Layer 3 of a small transformer language model trained on English Wikipedia (12 layers, counted from 0, width 64).
Take only the direct path to the model's output, skipping the later layers: a vector added to the residual stream pushes a token's score in proportion to its dot product with that token's output vector.

Output vectors of the tokens that the questions are about. A number n stands for (n - 128) times 0.021.
"to": 163, 96, 149, 126, 130, 207, 140, 168, 137, 128, 143, 131, 83, 137, 104, 39, 93, 114, 117, 105, 66, 120, 208, 106, 118, 97, 180, 85, 99, 122, 158, 100, 139, 85, 142, 155, 104, 96, 136, 127, 153, 126, 159, 117, 81, 146, 197, 166, 83, 146, 155, 116, 110, 170, 86, 189, 150, 113, 96, 121, 133, 140, 125, 164
"?": 103, 90, 139, 133, 144, 122, 181, 118, 117, 137, 145, 154, 92, 158, 135, 112, 129, 135, 120, 127, 133, 108, 123, 108, 118, 129, 132, 153, 134, 142, 126, 69, 148, 157, 161, 109, 114, 111, 138, 112, 115, 142, 137, 116, 104, 160, 127, 138, 121, 112, 111, 126, 117, 128, 111, 142, 133, 109, 161, 163, 134, 102, 161, 111
"ope": 90, 143, 165, 131, 174, 120, 115, 184, 115, 155, 148, 117, 122, 118, 108, 98, 90, 131, 77, 146, 80, 88, 166, 116, 151, 130, 137, 102, 133, 157, 196, 166, 167, 98, 122, 152, 144, 89, 122, 135, 163, 112, 81, 90, 117, 161, 141, 167, 79, 155, 133, 80, 66, 88, 69, 185, 152, 114, 135, 114, 169, 146, 175, 98
"ography": 119, 156, 131, 154, 96, 176, 82, 165, 109, 172, 167, 149, 127, 61, 116, 70, 184, 119, 145, 114, 136, 125, 101, 133, 171, 121, 163, 157, 69, 179, 208, 133, 178, 38, 128, 179, 154, 96, 125, 90, 77, 169, 152, 146, 74, 175, 61, 153, 60, 108, 151, 121, 95, 112, 70, 124, 190, 113, 114, 126, 116, 116, 185, 87
".": 80, 97, 108, 105, 150, 166, 147, 138, 135, 159, 117, 101, 155, 154, 126, 154, 118, 106, 114, 110, 137, 163, 124, 122, 154, 101, 109, 151, 130, 117, 103, 143, 132, 190, 175, 144, 112, 142, 128, 152, 63, 153, 139, 126, 127, 71, 138, 143, 157, 128, 93, 118, 113, 152, 177, 117, 105, 133, 115, 139, 90, 105, 111, 109
"ites": 110, 153, 163, 135, 160, 112, 178, 127, 128, 186, 121, 163, 100, 102, 105, 84, 111, 127, 159, 166, 162, 138, 133, 135, 122, 125, 151, 155, 96, 162, 162, 133, 142, 169, 90, 125, 114, 81, 146, 116, 138, 157, 91, 90, 112, 135, 142, 172, 76, 156, 111, 116, 68, 106, 83, 157, 171, 120, 90, 97, 85, 140, 145, 88
" Museum": 132, 128, 128, 144, 139, 106, 130, 197, 123, 127, 157, 123, 122, 173, 90, 119, 160, 196, 122, 126, 117, 129, 132, 143, 143, 150, 142, 128, 8, 149, 174, 60, 153, 102, 105, 148, 165, 122, 158, 115, 149, 116, 71, 80, 113, 155, 96, 147, 88, 147, 161, 108, 91, 131, 82, 113, 147, 122, 119, 92, 177, 147, 166, 89
"⁄": 170, 129, 175, 180, 100, 19, 56, 215, 88, 42, 129, 210, 72, 235, 119, 124, 127, 149, 141, 112, 57, 92, 120, 128, 180, 82, 163, 182, 84, 184, 140, 43, 74, 127, 59, 140, 160, 114, 145, 134, 119, 212, 116, 86, 135, 151, 171, 138, 119, 144, 184, 99, 74, 63, 126, 238, 187, 108, 151, 76, 124, 118, 175, 77
" Railway": 133, 117, 134, 144, 151, 67, 118, 177, 123, 91, 145, 140, 97, 156, 89, 156, 103, 156, 145, 116, 111, 126, 150, 189, 109, 147, 151, 121, 62, 142, 160, 102, 130, 78, 125, 147, 129, 109, 163, 130, 179, 127, 94, 88, 156, 117, 67, 138, 111, 192, 172, 102, 93, 91, 124, 143, 174, 118, 78, 79, 210, 159, 149, 96
" include": 113, 113, 119, 148, 104, 99, 152, 143, 123, 145, 136, 148, 87, 92, 78, 110, 146, 126, 127, 98, 122, 114, 102, 126, 162, 116, 130, 165, 62, 184, 150, 119, 158, 139, 125, 114, 181, 59, 163, 77, 158, 182, 133, 83, 154, 126, 133, 184, 113, 150, 179, 158, 79, 100, 104, 142, 135, 117, 116, 100, 147, 185, 141, 97
"ki": 152, 135, 159, 123, 134, 100, 172, 97, 122, 142, 150, 133, 101, 160, 116, 82, 93, 138, 146, 79, 117, 59, 175, 110, 155, 143, 138, 179, 100, 203, 109, 67, 149, 34, 93, 142, 154, 118, 120, 100, 108, 153, 92, 100, 146, 162, 184, 141, 166, 165, 148, 103, 87, 155, 111, 177, 148, 114, 93, 103, 154, 133, 154, 100
"ivate": 125, 159, 183, 151, 124, 121, 111, 148, 126, 116, 162, 163, 73, 173, 129, 127, 139, 143, 177, 35, 71, 145, 198, 125, 134, 131, 153, 120, 56, 170, 166, 117, 150, 73, 104, 157, 181, 105, 154, 111, 206, 137, 165, 90, 141, 126, 108, 188, 40, 90, 127, 46, 118, 102, 51, 167, 147, 120, 107, 81, 90, 203, 123, 116
" Apps": 108, 124, 156, 171, 157, 66, 79, 167, 99, 83, 223, 187, 106, 140, 83, 116, 90, 142, 94, 67, 93, 67, 170, 170, 177, 95, 190, 193, 153, 198, 121, 57, 125, 87, 90, 134, 150, 120, 115, 84, 124, 154, 105, 126, 18, 107, 148, 132, 83, 209, 175, 122, 102, 114, 90, 176, 224, 107, 163, 85, 117, 185, 187, 86

Output weights of attention head 1. The head adds the sum of these rows, row i times number i of z. A number n stands for (n - 128) times 0.0061.
o0: 93, 117, 115, 108, 176, 121, 200, 88, 145, 120, 122, 150, 148, 167, 112, 114, 134, 138, 131, 118, 173, 102, 133, 134, 117, 77, 138, 53, 144, 126, 139, 173, 65, 130, 79, 106, 188, 143, 120, 113, 115, 98, 120, 125, 52, 216, 158, 85, 181, 109, 119, 143, 173, 187, 115, 118, 182, 139, 146, 160, 124, 117, 104, 36
o1: 112, 93, 117, 144, 125, 130, 159, 97, 154, 88, 167, 176, 89, 123, 138, 157, 99, 156, 137, 172, 96, 192, 112, 122, 175, 166, 101, 106, 115, 178, 134, 132, 109, 167, 145, 116, 115, 84, 89, 80, 152, 112, 112, 120, 100, 140, 173, 101, 135, 175, 133, 113, 95, 127, 109, 92, 161, 142, 111, 63, 170, 98, 150, 142
o2: 106, 146, 191, 132, 21, 113, 105, 175, 111, 156, 93, 130, 88, 131, 101, 184, 107, 91, 189, 73, 165, 148, 59, 125, 80, 77, 137, 168, 51, 124, 199, 137, 178, 114, 142, 191, 163, 185, 129, 109, 157, 140, 70, 162, 121, 149, 137, 138, 148, 98, 46, 139, 129, 67, 183, 85, 145, 169, 159, 126, 123, 149, 93, 130
o3: 128, 111, 115, 139, 82, 71, 122, 116, 177, 115, 179, 108, 117, 143, 126, 161, 148, 122, 119, 88, 115, 142, 146, 140, 119, 94, 113, 163, 115, 170, 85, 145, 139, 116, 107, 133, 71, 147, 143, 130, 155, 88, 152, 156, 180, 176, 123, 119, 148, 136, 121, 76, 128, 88, 127, 98, 172, 119, 101, 129, 162, 121, 154, 137
o4: 118, 105, 92, 120, 112, 102, 159, 101, 165, 124, 108, 171, 137, 175, 176, 175, 139, 144, 70, 197, 106, 136, 143, 194, 133, 153, 66, 90, 109, 198, 93, 110, 96, 131, 116, 89, 149, 107, 170, 174, 116, 164, 77, 112, 105, 84, 139, 130, 128, 157, 159, 133, 85, 143, 144, 139, 130, 73, 131, 89, 133, 136, 110, 117
o5: 103, 90, 144, 61, 90, 160, 126, 139, 121, 176, 147, 164, 67, 158, 204, 162, 122, 162, 95, 88, 145, 96, 176, 102, 123, 167, 92, 146, 145, 196, 119, 86, 97, 132, 168, 128, 118, 126, 166, 86, 137, 123, 120, 111, 26, 158, 111, 97, 128, 124, 113, 143, 121, 93, 158, 143, 69, 183, 154, 146, 114, 107, 180, 138
o6: 174, 114, 152, 138, 89, 156, 169, 104, 162, 135, 95, 90, 142, 115, 167, 114, 150, 109, 135, 122, 98, 118, 162, 110, 165, 108, 127, 114, 84, 90, 138, 133, 106, 124, 141, 89, 113, 153, 167, 106, 173, 142, 183, 68, 90, 118, 168, 125, 167, 89, 128, 88, 141, 92, 117, 143, 151, 124, 96, 136, 128, 89, 163, 195
o7: 128, 137, 135, 125, 131, 162, 85, 127, 135, 155, 123, 160, 117, 133, 129, 76, 91, 140, 115, 113, 142, 95, 128, 119, 193, 150, 150, 97, 118, 87, 135, 135, 99, 161, 158, 113, 186, 110, 74, 104, 89, 196, 157, 94, 48, 108, 165, 137, 129, 111, 152, 155, 136, 164, 102, 146, 118, 174, 91, 123, 140, 67, 189, 126
o8: 144, 126, 222, 108, 90, 199, 170, 163, 108, 104, 158, 68, 119, 72, 99, 129, 73, 126, 154, 134, 102, 205, 153, 115, 169, 132, 180, 122, 116, 127, 119, 163, 185, 75, 136, 134, 82, 72, 190, 64, 138, 196, 139, 150, 108, 72, 50, 137, 81, 66, 94, 121, 133, 211, 82, 129, 158, 149, 117, 117, 100, 181, 104, 151
o9: 117, 83, 83, 92, 127, 149, 113, 148, 90, 186, 151, 148, 210, 53, 109, 94, 172, 198, 115, 85, 130, 94, 117, 136, 223, 152, 112, 86, 141, 126, 119, 105, 165, 133, 111, 126, 138, 93, 126, 98, 151, 116, 146, 55, 141, 162, 150, 70, 102, 103, 133, 199, 57, 151, 124, 92, 163, 143, 128, 114, 190, 121, 149, 177
o10: 114, 140, 186, 64, 123, 92, 109, 81, 176, 69, 92, 96, 110, 122, 137, 146, 157, 65, 90, 86, 142, 178, 174, 115, 209, 157, 68, 122, 73, 87, 121, 153, 113, 67, 173, 147, 114, 93, 170, 127, 143, 135, 110, 166, 158, 149, 120, 216, 79, 158, 184, 174, 123, 152, 78, 120, 160, 156, 155, 144, 114, 72, 121, 154
o11: 146, 144, 86, 136, 166, 128, 129, 97, 123, 119, 116, 125, 32, 191, 90, 126, 112, 206, 134, 183, 131, 138, 98, 128, 104, 74, 94, 152, 157, 167, 134, 156, 72, 150, 123, 112, 101, 143, 171, 122, 89, 146, 154, 172, 131, 98, 111, 107, 197, 170, 114, 89, 129, 174, 142, 152, 137, 94, 66, 172, 73, 95, 203, 60
o12: 116, 141, 101, 93, 100, 169, 162, 89, 94, 123, 135, 99, 143, 234, 195, 124, 130, 147, 139, 161, 151, 97, 138, 189, 104, 75, 106, 109, 109, 143, 170, 152, 94, 168, 188, 123, 121, 127, 175, 111, 120, 89, 124, 95, 115, 82, 172, 162, 163, 59, 84, 125, 81, 161, 113, 146, 137, 177, 148, 84, 170, 69, 24, 142
o13: 132, 65, 172, 130, 182, 157, 133, 111, 139, 128, 152, 149, 156, 104, 114, 154, 107, 129, 125, 115, 87, 105, 149, 205, 103, 109, 136, 110, 113, 168, 116, 120, 159, 107, 131, 123, 101, 154, 135, 135, 115, 135, 130, 114, 125, 119, 131, 124, 126, 118, 100, 104, 137, 153, 157, 113, 89, 129, 80, 115, 171, 142, 69, 176
o14: 132, 143, 143, 184, 33, 171, 91, 102, 140, 142, 68, 167, 102, 169, 106, 93, 204, 101, 151, 135, 151, 152, 174, 118, 146, 86, 78, 151, 119, 173, 120, 99, 104, 119, 121, 123, 103, 94, 118, 131, 152, 169, 169, 126, 138, 69, 128, 107, 159, 76, 157, 147, 121, 140, 128, 84, 147, 107, 159, 159, 85, 139, 128, 133
o15: 141, 170, 131, 87, 132, 83, 135, 116, 135, 63, 103, 132, 109, 150, 138, 102, 149, 110, 151, 71, 195, 139, 121, 110, 138, 104, 105, 88, 135, 126, 145, 150, 91, 115, 123, 102, 165, 106, 208, 135, 165, 113, 117, 103, 132, 139, 153, 154, 161, 113, 143, 162, 131, 167, 144, 155, 94, 196, 87, 109, 102, 143, 68, 128
o16: 87, 100, 134, 123, 146, 195, 165, 133, 226, 113, 82, 142, 137, 104, 147, 155, 130, 159, 171, 132, 153, 99, 130, 66, 181, 158, 48, 128, 90, 191, 145, 87, 112, 107, 170, 102, 92, 60, 125, 118, 143, 79, 127, 60, 138, 72, 151, 96, 167, 150, 162, 117, 144, 114, 163, 74, 159, 106, 113, 172, 137, 118, 94, 194
o17: 197, 144, 114, 149, 168, 151, 134, 132, 143, 85, 133, 123, 154, 91, 129, 136, 110, 185, 159, 137, 108, 121, 150, 116, 131, 139, 167, 160, 164, 146, 98, 101, 142, 148, 119, 135, 141, 109, 82, 201, 84, 113, 131, 156, 44, 115, 107, 79, 132, 131, 124, 131, 110, 108, 135, 123, 49, 159, 163, 119, 160, 39, 102, 123
o18: 147, 184, 83, 130, 142, 114, 118, 98, 112, 146, 184, 132, 193, 101, 69, 133, 136, 127, 113, 152, 87, 139, 44, 93, 148, 146, 128, 95, 91, 88, 175, 153, 175, 135, 164, 149, 142, 127, 119, 207, 140, 126, 125, 112, 122, 108, 84, 155, 148, 157, 108, 119, 141, 98, 137, 134, 97, 104, 122, 131, 102, 109, 128, 163
o19: 145, 171, 148, 90, 135, 157, 141, 76, 136, 156, 159, 213, 150, 165, 143, 96, 156, 76, 100, 128, 73, 108, 104, 122, 100, 145, 60, 133, 121, 79, 142, 162, 133, 98, 110, 160, 131, 131, 160, 169, 84, 163, 115, 122, 123, 140, 77, 90, 143, 105, 166, 119, 156, 172, 100, 147, 133, 142, 169, 139, 88, 102, 79, 134
o20: 96, 87, 98, 108, 98, 113, 77, 122, 99, 92, 224, 170, 137, 162, 30, 102, 121, 177, 180, 166, 200, 106, 120, 133, 158, 153, 112, 93, 85, 170, 115, 94, 76, 114, 137, 199, 142, 138, 157, 160, 153, 109, 69, 180, 154, 85, 95, 127, 176, 174, 109, 164, 67, 146, 113, 151, 78, 182, 78, 145, 157, 101, 80, 185
o21: 111, 45, 168, 183, 153, 99, 59, 124, 140, 83, 125, 116, 173, 55, 123, 56, 101, 170, 132, 142, 186, 132, 167, 145, 137, 161, 116, 119, 76, 107, 196, 90, 116, 66, 99, 87, 97, 166, 162, 178, 112, 81, 159, 144, 127, 89, 142, 167, 159, 35, 171, 139, 161, 134, 137, 169, 85, 159, 170, 116, 90, 118, 159, 208
o22: 129, 99, 125, 165, 66, 117, 116, 160, 168, 166, 178, 147, 191, 124, 101, 171, 179, 149, 105, 114, 171, 95, 140, 125, 99, 114, 131, 118, 52, 195, 115, 84, 156, 105, 74, 148, 122, 122, 102, 190, 90, 180, 97, 132, 97, 142, 96, 101, 177, 100, 143, 135, 158, 107, 166, 139, 125, 124, 131, 121, 78, 143, 84, 100
o23: 198, 97, 146, 92, 187, 117, 106, 101, 162, 116, 142, 93, 134, 181, 151, 127, 71, 143, 126, 74, 135, 132, 224, 148, 106, 97, 102, 98, 71, 89, 139, 104, 165, 38, 124, 123, 163, 167, 150, 103, 147, 171, 178, 93, 104, 99, 94, 81, 139, 146, 145, 95, 161, 165, 167, 144, 135, 106, 84, 163, 138, 172, 81, 141
o24: 111, 60, 204, 101, 118, 144, 81, 134, 170, 95, 135, 157, 90, 41, 138, 150, 145, 142, 76, 115, 180, 181, 140, 190, 87, 96, 174, 108, 97, 157, 110, 172, 171, 106, 147, 109, 123, 111, 88, 146, 109, 130, 90, 124, 95, 193, 130, 123, 132, 114, 117, 100, 149, 179, 123, 148, 156, 142, 143, 135, 177, 83, 99, 93
o25: 178, 103, 137, 170, 118, 85, 114, 132, 135, 167, 181, 183, 127, 91, 78, 143, 122, 148, 115, 67, 139, 121, 123, 154, 167, 123, 149, 109, 153, 149, 97, 170, 102, 125, 64, 164, 115, 137, 134, 141, 122, 125, 91, 95, 128, 160, 144, 45, 100, 160, 171, 95, 8, 120, 97, 103, 206, 143, 135, 137, 196, 73, 141, 166
o26: 131, 109, 127, 121, 62, 166, 114, 142, 100, 43, 124, 129, 114, 164, 137, 86, 92, 143, 177, 104, 113, 110, 98, 112, 117, 107, 130, 200, 198, 126, 90, 157, 144, 97, 90, 118, 64, 184, 218, 185, 117, 161, 146, 203, 166, 148, 143, 80, 151, 31, 176, 139, 116, 156, 145, 147, 109, 152, 156, 102, 160, 78, 85, 82
o27: 120, 128, 150, 153, 49, 82, 173, 177, 177, 81, 155, 80, 138, 113, 140, 173, 188, 134, 123, 129, 107, 107, 106, 135, 127, 138, 123, 117, 104, 104, 71, 170, 122, 104, 88, 99, 137, 135, 174, 103, 151, 161, 124, 118, 125, 124, 51, 99, 93, 144, 135, 132, 138, 152, 98, 128, 177, 188, 103, 141, 146, 142, 174, 110
o28: 134, 170, 148, 117, 148, 200, 122, 130, 75, 127, 100, 164, 186, 164, 55, 145, 96, 198, 138, 114, 94, 119, 135, 133, 161, 133, 114, 106, 173, 115, 111, 76, 103, 140, 149, 168, 29, 99, 138, 118, 136, 127, 168, 141, 145, 110, 122, 69, 119, 83, 186, 138, 96, 68, 181, 120, 121, 194, 169, 91, 109, 158, 85, 114
o29: 121, 177, 127, 200, 84, 59, 103, 103, 171, 146, 148, 135, 153, 154, 97, 115, 142, 92, 106, 119, 161, 149, 124, 116, 129, 96, 103, 79, 137, 109, 149, 160, 114, 100, 131, 94, 157, 122, 128, 159, 138, 133, 166, 133, 83, 118, 103, 142, 97, 106, 160, 132, 132, 121, 110, 97, 134, 159, 170, 152, 162, 105, 193, 83
o30: 142, 209, 131, 156, 84, 170, 157, 135, 138, 168, 181, 134, 164, 143, 43, 151, 114, 136, 149, 198, 99, 176, 101, 82, 106, 74, 132, 125, 151, 147, 103, 119, 141, 127, 135, 109, 128, 88, 95, 153, 141, 155, 153, 129, 102, 63, 81, 123, 137, 132, 117, 70, 161, 115, 111, 156, 112, 108, 118, 134, 111, 131, 130, 110
o31: 157, 61, 68, 122, 118, 86, 108, 181, 167, 79, 72, 127, 110, 70, 85, 155, 141, 179, 110, 138, 154, 129, 92, 173, 130, 134, 154, 179, 28, 143, 158, 167, 139, 177, 175, 115, 165, 157, 111, 174, 65, 90, 118, 74, 142, 170, 142, 156, 128, 108, 165, 140, 139, 205, 125, 94, 63, 54, 167, 142, 40, 198, 149, 135

Each question shows a token from some text and the vector z that the head gathered there. A number n stands for (n - 128) times 0.019.

".": 164, 155, 163, 107, 109, 128, 103, 155, 212, 204, 109, 81, 83, 146, 143, 115, 153, 126, 99, 135, 173, 144, 170, 141, 173, 223, 97, 154, 138, 150, 150, 97
Which three tokens does it push up most, strongest first? "ography", " Apps", " Museum"

" would": 118, 111, 143, 101, 136, 123, 127, 150, 114, 107, 139, 105, 137, 118, 125, 155, 158, 119, 135, 142, 92, 143, 145, 117, 134, 86, 131, 105, 131, 120, 128, 118
Pushed down most: " Apps"

" Sp": 121, 147, 189, 141, 130, 155, 139, 138, 123, 141, 158, 107, 153, 127, 131, 148, 155, 112, 101, 102, 153, 133, 147, 146, 138, 133, 128, 143, 121, 109, 93, 127
Pushed down most: "ope"

"es": 118, 149, 133, 111, 152, 124, 120, 145, 112, 105, 131, 148, 142, 111, 115, 100, 143, 119, 144, 144, 71, 121, 105, 120, 93, 62, 144, 78, 118, 109, 141, 110
Which three tokens does it push up most, strongest first? ".", "?", "ites"

"1": 117, 139, 106, 146, 141, 150, 75, 110, 143, 81, 62, 228, 107, 130, 142, 80, 106, 153, 118, 158, 170, 76, 144, 144, 97, 123, 177, 94, 201, 108, 176, 109
Pushed up most: "⁄"

" June": 120, 123, 95, 111, 153, 135, 114, 138, 155, 111, 119, 186, 140, 138, 141, 144, 122, 116, 130, 147, 155, 129, 123, 137, 118, 114, 154, 123, 169, 120, 147, 138
Which three tokens does it push up most, strongest first? ".", "⁄", "to"

"inson": 110, 146, 98, 117, 173, 155, 121, 157, 27, 144, 95, 125, 159, 139, 161, 157, 148, 159, 123, 89, 197, 138, 139, 141, 96, 144, 92, 90, 109, 147, 110, 134
Pushed up most: "⁄"

" We": 142, 171, 115, 129, 145, 126, 158, 156, 66, 148, 162, 120, 125, 150, 129, 127, 181, 149, 105, 132, 135, 167, 126, 156, 153, 154, 136, 107, 114, 121, 86, 113
Which two tokens does it push up most, strongest first? "ki", "to"